Layer 8 of a small transformer language model trained on English Wikipedia (12 layers, counted from 0, width 64). Numbers have three digits each and are written without spaces.
A neuron adds its activation times its output weights to the MLP's output. To switch it off is to set its activation to zero at one token and run the rest of the model.
A neuron's activation on a vector x is GELU(weights . x), where the dot is the dot product.

Input weights of the MLP neurons that the questions are about. A number n stands for (n - 500) times 0.0012.
n15: 398521216456579439349354570565491591573400569404361375420691430514605584505493655538551475470393634698286464319526511765546574603317646347307482519503428431433567444445357372595446623515578481
n18: 506498545711332573704584412407560525373431595723557356570651518519531584526589537472509463510160386515487645461490368551433375348640566437502547439477491489504438694478498431360304627550515519
n23: 436414647413452382527444618551416508569492651280550437321775445367390558501523453520538489349537540545296526321424654682740613602297511586445570402565512454461524717507464326726373549449500586
n27: 566560478508387639659482438340465338242552432695600599595486590450225364461751563560620691621425338364505494309472488350418369421428383655628535450576617610453478676543475633460556604474461452
n32: 467243571499516531430472542531461537412421606533506353491439548439507517473534532517578415506485405525395824417476532571424403525400649353336472527518536584375705447460380724587604489570402316
n67: 551469545329362592532460593242516421809590410617561507519389448687608399575591445445524472534486606559374477490516584415341495511468275607341508631402469612523648644363432459441559524635441543
n83: 488626509504435569572568455493571457406661424438548508373676200447324495516491466554532534425551434553462619565615462574589345515474487481533552483746564369423487639420372436423523498515583372
n119: 433310743458609535519587321377415353485600492498482530424539432480461615442532477425551466531374477513542479634493442327628463525600416520423472572482557703495467564355517537488622412643329535
n121: 645603476559536532369553349257333565718197382629440360547411514507559662575597466475467543544396501545540555395451537519361474682391540464647631645447517446515531364423391321476573460437552563
n124: 473423571517455647455674367735513528495473459373513507402360516581354480376364439455614532523312398513516379579549641420451557499402498458733469481456536566510484455560582564509656379519581346
n182: 431537422539312492420747479506448504598336647484588703526574479464572372441473402324556541604577379356551434483453837315532412489391666424425612344360565595543412359438436470671497539380508553
n185: 378755433523285301263843368398441610537377667458437677467237798534656507312827611288643505713367407401352455540501562386408520510512529472351482483168478439548506396533493577520571444397574608
n192: 345498542467469563403477461540371272549446507720526580517610542766461574439594577512666541452537440376419565488477594454306450621491523403444580307516558311437501597350502558504514423519519509
n253: 317673336531286251313815310656204620588134777617471779555164963619503339055808868152664385754064373358566504497272807085351401789571605346201629483106326601724629285733373732713531303164519686

Output weights of the MLP neurons that the questions are about. A number n stands for (n - 500) times 0.0014.
n15: 532479529543511532609382493567579468358488372495559563542426527488478516543518495486464400419535434476458670576499445577544504456489484587476523476467425540580525398416619591510468445489435395
n18: 457535555649570486334341507467594430547483532464460560535461536502545316592476515526362421450540498469522508623477442469531594539537510533442431509457379610520574396566588490468452478547496516
n23: 529463451415502459462415560511617497450547441593450661543568570484535498492494460417360527371479454436541551534577454550393586542478567506511497583477540449428533470614546576432527345431583489
n27: 518480498469505415541394551609599477478419478482577555577457463534552622541431468623456481409544554494558653484560335490558595397537464457430568471433483475595486390537571523509417531340441468
n32: 587479470412618554692406627527588535426582388595533476550527538480403536561471515539459472407552491596487405480587566550552414386399492579558449393588548540412391531349605436382395514463441462
n67: 583563515617582441460567458566600522458470492452555570621359498481446556566359395435489548389534514372592560709458456489457607412529526475484582441508394438453446358526532523500423460389588526
n83: 460472455604598403486372463581434580466472586529463600578432554499555457361574541498561517573477561413449482533460479389429480539468487515406465473334456498670566515628640589499545471483522486
n119: 510433460578607512446503392554569387522525388475506627393469445452501483496466464525461513419621558445531576619497502485515457553660601489530510542433420451496460396582538658390373497532437560
n121: 414542425536486546591539597476508483507619511423396489583531486491379413629429520546418463502588541466551547551407415508523528506545475486516502471475534492418493549435572507446522499441509405
n124: 538577470600564485339742530486487543434429477504525482565452454462541433454508557470386543373565624428514514642510456387563589493644456443498493533439311517452485467660628575488401500385415469
n182: 451486544453536438459807448544441554448488493453496529478468603595570586452553585546498521514352513412335514492420454394410532476572490494489506604299371501565492484585565624415484524514485537
n185: 446513491497516443354861484535429590501409543541503568629377578559559529451569534419508463574396560439392493436434579364415559568535558523464477526273431492430580429572567487504497494528449524
n192: 459570636576508526567482548478543446542498431441506407505570441376398483588378542524491446498559550663378475567511475591538440403484431595598392428559585523349399688479445375475567674542528424
n253: 455459430524446494301963520476405568480438553546465562510487506507558438402563474434487489561441565430407532509497597390400582482531555512481542419297389495632557397506633631465520502511482592

Each question names a token from some text and the token that comes next. It shows the vector x that enters the MLP there. A number n stands for (n - 500) times 0.012.

Then comes g, the gradient of the next token's log-probability with respect to the MLP's output, scaled to length 1. A neuron's effect is roughly proportional to its activation times (output weights . g). A number n stands for (n - 500) times 0.00098.

"\" ", then "| "
x: 534534577559445491424667567350545453492526431587583541471455450618468508463584537468451524425579465346576479545530448477467502445561482536494531445493410500513491461554572596439413518453381512
g: 500426546598468532500320531345306784458330461508426637488272545544491440558455749583600500698654534537462498553344314549612472329338422591487480305229549571432654701759854452539405317480445532
Switching off which neuron hurts the next token most? n185

"ford ", then "|"
x: 472534535566513530390619529461507455504579417568566520507519419567541622658493535571472501436539506460594487500528344495431493458508493559590542518547395392311505389472779441494436500354330422
g: 580282510404466328365507711491804368567501600589692677337464494462569635460481499388289481573505608582527477590557568513400470418306743700565581434470383789531416555626273406286507649234442318
Which neuron, switched off, raises the next token's probability most? n121

"| ", then "R"
x: 540560587558424472448666568370500408475534434522639460478525419563437493622389448425422533418551530452589420610534430522517446498501547584545474580490558479512459480599669484362475489405476454
g: 462376651489228627458478351490485552459494527555279577357645334531355455447706812223412332550389530664552598372518308455567365397443418481344636542662381662665366622762533537502688596502575671
Switching off which neuron hurts the next token most? n83

"Di", then "eg"
x: 485491483543575467667485656504548465403528539512675449500510233440514438527471508558453460364450656480482470551538410530590506467543614629555482560459411495340497415608570509567374495296460546
g: 362633593592375572749458479435110672530545591270455529339455391567708584288402643585691567508466602580469606653670653403421528571341505196571414364670584434545433356474413602406618409393604369
Switching off which neuron hurts the next token most? n83

"ul", then "f"
x: 514531505526623404367555547424676502433462490450603524423524394488521632629464494437560542310543594441536534564461391560549431474529613546549471520453494515171518465463585531539359498371528534
g: 558232470632499537495506520626725372321555586496408435573421451514337537429737660523492545313356422692371474438657493258635377189626625847709596503641526585563470351310522434368457577538507378
Which neuron, switched off, raises the next token's probability most? n83

"| ", then "3"
x: 583577523548470454461686526427648471500567419554505502488467427510437449639372456541447504447516587484559460623558466522500490439482466541459494504481532541731472491611507508379360478363466498
g: 535684546535302476620486311620382483419460554598293390598636532481429510502341417445461541897401313627435574493591748453524605449567376469545342402377710416811280446559299493470660437705595346
Switching off which neuron hurts the next token most? n119

"C", then "el"
x: 538619450502547415435578529506588493491481513483518496561497302409499572463381487511418517340608731505538418481501433583554557554457567483510470415502420534455450469615726492546422529388466491
g: 253531393615607632512407583626659347605651638540309426472482633450470510459330479454502656275208540535406635499175651667439469544186320482726644595447410526588442497699478513531351497679600515
Switching off which neuron hurts the next token most? n23

"200", then "7"
x: 631510462465571495477596563468585546465616475455615513564449386451449595472462397499494626371535515302572421505508634552457611460469530496550430448492477586418473373539675488470548546431466434
g: 107661514423535453436534329159643480375433430671611496582522330495423548614459388431459630625538433769235413575361760480509597579493354576421540409475437474589500432563309674519627703666633563
Which neuron, switched off, raises the next token's probability most? n124

"of ", then "the "
x: 484481494530553456384730476511453480524466521515498519537490599497555449441497484408450496556447518421508481569519534460508507514529508476527469478409476514537511450540508539511468515463501500
g: 407616482381600540321611369634306297507463249511647473703529490636724303482229477503271451683407378592603430617535435524639569236616698542421458352569610539517602643499517792576390534411332522
Switching off which neuron hurts the next token most? n253

": ", then "1"
x: 520569527481444514466713442480584441481568484548623506493499488529478572536414540601428498427543491415505411548520516505521531542546487459469465456428450498373472424577581597520399490411455497
g: 592507366591616409453475710477554576588555669568704608492175540463417696426408239473715660496651516460415372434551568435458750385351509673539549556463577372255454329555540503232368218495586661
Switching off which neuron hurts the next token most? n185

"April ", then "200"
x: 512526496527506443499634599468548428508572416487686485600482463574535559514359349480435592371570425472542397486544450531508485516516413500593473488411468437600501457583768510388496579450479456
g: 479407399451480498534576599257711625433365468393440587566623542705656364440591712540581655496372635433453203763657740422258446441534360496473432520545456369347627476573716541164621459378481434
Switching off which neuron hurts the next token most? n124

"19", then "0 "
x: 575572525596562422509584461482625485440588413482583523529392459500470623649379432459516486469569622447613397539554491568429527385502557530559436493453543572431521480569534504383517433418356498
g: 627417658493379469650434481453366531552368648436745437581591600564455458287450501426895473703229313338417458605601726540448417377455433268747583485609692485584523493336395439585611424543369348
Switching off which neuron hurts the next token most? n18

"| ", then "7 "
x: 554574573561441429421654580374506399468544450529586478475527384607441542625376446464436497372551573436592469619531411491508462464497523612499481574468568530562477522553562489378383486398470537
g: 491602646505380513800466355436311427451357505631496402562615619514410321431567451280620488841467374583392457479473526550351622456613481375509441508510746547827358604396248469268627435739511566
Which neuron, switched off, raises the next token's probability most? n67

"gr", then "am"
x: 553519480523580414605512675474609474570623489523524391513432480472522354597434496589458428341435587504493589556566456436570549494457636635413429532540382517398524528655510481402479502423437408
g: 427406349611724513609588366557592404496479367505342380663770416547468739559472405641645320387407553557539545385276247358724681381554579615414719459468615217517363379678555473510421649542525349
Which neuron, switched off, raises the next token's probability most? n27

"W", then "R "
x: 537592557583555433451573602468635458497425477446561448504486418510386601551262490451464535373564738469549460565610415491452565489535447482482519494474475526534552490608588493430511494447375466
g: 717418392551223416448473565508509649344375305586530656482428187534449737395615451492455564628793488560790665510465543531561590432548525494358364547390453348509519516584784698538336321450358350
Which neuron, switched off, raises the next token's probability most? n15

"I", then "; "
x: 498576560591528425392535457479557484431485550528654538425549371486508603582489485589488545338564600449492476542531459481533587478516543568440464596480387469020471475455623593537402476403428491
g: 520457630452629508374378491442575333289645254637559690509412602618543528521516291568358269413367428209449587442592620564383409246554478467556831468464493637515443527472601750585652569332765536
Switching off which neuron hurts the next token most? n23

"−", then "9 "
x: 589568510533518436441636528451550397475511479495468515556466430513459601673288432521533556555564566463567533632573481451478480415515524544483480539434515637426534451497376561396338493432445473
g: 665548349402418555584615643508367446326439612586645435681519611592566357389640532313632657512505623424607316498695495504234669398358400408537532455628637555367359382543612526483658209619108512
Which neuron, switched off, raises the next token's probability most? n119

"ol", then ": "
x: 516512524530529509463560566538639497473535460508640497458498486515491511462497528770482527295528547484479424560504431392534501515450560581552547535491419534028475454509606573579287447349530485
g: 488663453453506399442640412357727427465660328380592511576360318435386643852308547508463480298750569514668452663654348437689401426515432521549285527514509607495519399620722523203668425424381513
Which neuron, switched off, raises the next token's probability most? n83

"5", then "8 "
x: 548519496527486450426620479524528444525465441483579512539417470458399619527353482476486505435590556480602400606529425544516550437604513562575515463494517631284542411601585517401572497442409474
g: 534398538515413527478660773584507450246324387493475381677758630672667368344461570579583538505444568458562417446514558570205685393461347447542578443724578414519678422640434349649504525257158475
Which neuron, switched off, raises the next token's probability most? n119

"S", then ", "
x: 472565501512579448414564544494537491440427482463601469419522329565482726600455491605540544466574640444527459567565519481495564470542586495521478498496375451027555506467569537515414486378482448
g: 459381258670847415427381578367431408355573480480621587373531709508543555505545605588455409163463360697559488593509583335387693367274470652545666542316446780476474511461661548632439601464490314
Switching off which neuron hurts the next token most? n15

"| ", then "10 "
x: 550551576564422404451656597375495398501533429536665471485523397555438466593392453452423525445539536464606451606524424502503454469511534594560484584507544499502480506577615491333429470439499486
g: 533485790644643470460492378723312428439512331371687384527474356264582659646352452473691407359301496309519586507822340533522568565585561282730465524309371476559452610366526570497408615685494524
Switching off which neuron hurts the next token most? n67

"ud", then "r"
x: 606539517530578546345490631481576377512547538498582508508525466565563448510509382530525557246586492378503487483497465567598492526381537506497444463464412479135494472574846457456441610433507504
g: 663434670411630467526564351290294540563334569564472514386378320404508480191681480772590357482502665513442656523475604593480741352692425630437406757499704407381418350438590295491349524658572549
Which neuron, switched off, raises the next token's probability most? n23

"; ", then "2"
x: 507534572518433466487622557383509345480519499621665495547542407523463586475506486524374513356615513396593442554557507560544513444502517536492482434512459427347491423579661597378486492383570418
g: 639336451636674486570542626365657617674498479503661511261517555644605525528452379774547348322648757522509431520441422343348594425604355436464492478435481498266354312748794509311499402276451497
Switching off which neuron hurts the next token most? n27

"righ", then "ton "
x: 607503509542641514362499497378579528487468457445642492513433394481512594725566441518601494325525552418533619532548493526454550487453515630576481514500450462285498400506756445428406541404422463
g: 339465345642563627521363599637311759359487693240405502506401495587517365574268699499555580345618499547854514338419473354436587325376767526691604344573559365536645469471488437530409524378462633
Switching off which neuron hurts the next token most? n121

"| ", then "30 "
x: 576536592492444480401654623399496421481523515557564484524510460552468507642375480511407500306566530461580514663543449481564411468458539557454467574456543461474513447589464569376402512355484473
g: 471680678601448473754552367636313461469476419468568147700490619439392421482362402420583463731506332430397388559625587523539574472761577382572292542467592321801378540371253573416588424665528540
Switching off which neuron hurts the next token most? n23

"\n", then "El"
x: 480571531517440435443692504450529529486522565495548537523448591542499544494515478516451480474547488352497455514524557509545492445471527479450473429406447447437477448666698540495556494424544522
g: 518311413614449516517479730461588578616688544378624499349605543657671429462497711572434389355670781445646537452439279442525480470419327442375722536429258393485584366496724316565432728341221477
Which neuron, switched off, raises the next token's probability most? n185

"–", then "0"
x: 534600554484496405432544598420493400446528525497643479616510269546490603553378361423563504443635528401631471552570514600590500494496512553520428425442520462370466428617695554422413479448536458
g: 441569607284323475656380587487288548608417566425346371709590518482384337418606567237636601761455414582397505344541726610541321576536455499562428308489617508809528512362224540513629498475764507
Which neuron, switched off, raises the next token's probability most? n182

"ail ", then "Author"
x: 475484495525521424423623592527557456453552492488578497614530428608554580497497447593512486481539485373590564441507413526460477518548453587515483429580388454130525451490772466468406499436473499
g: 589549216440505518576420571637732276590423579370713349643679576513525527634581460354426452294230532585450463546350498459468433883460587340469535588462339568417498773391479291642658525541446376
Switching off which neuron hurts the next token most? n192

"26", then "4 "
x: 548581483578566427464590440473606467457531419519523514519437432496474624649377455470496547470586655401600395533582499594449532374515593527540454498438616569467491462581510488392486442451349449
g: 632436422589559608593590700478427594482494634305500400550547456527838460263561564585660570434274673279469573437499346483311339449465516453559574540721576382302769589603478192522352644417317440
Switching off which neuron hurts the next token most? n18

"| ", then "34 "
x: 603543515516426555491705484501556486468573455565601497483510464517480496496366479537375491505524498465465440627520444485496508472522523539527506539402417554480422434602621519482407475383493509
g: 574627464370606396489584814634483596620567671433642494608255374498421536514314237790594541424580402437474386539545522449555610555594676519703329450559655329352677247346513483277297429445449452
Switching off which neuron hurts the next token most? n124

"| ", then "13 "
x: 504579464515414439482671497519596466545588510497582455525528431456471485628494503625451449488612549382498418530508472589465509459464515515500463390466541531463520419647751492448445488470466517
g: 566545665644737466555752653775470363473357399656711294520228500330613614493408282549526533325667405316447419690647429562488396551512564614531318567370559283438498458331397389437426490592589619
Which neuron, switched off, raises the next token's probability most? n67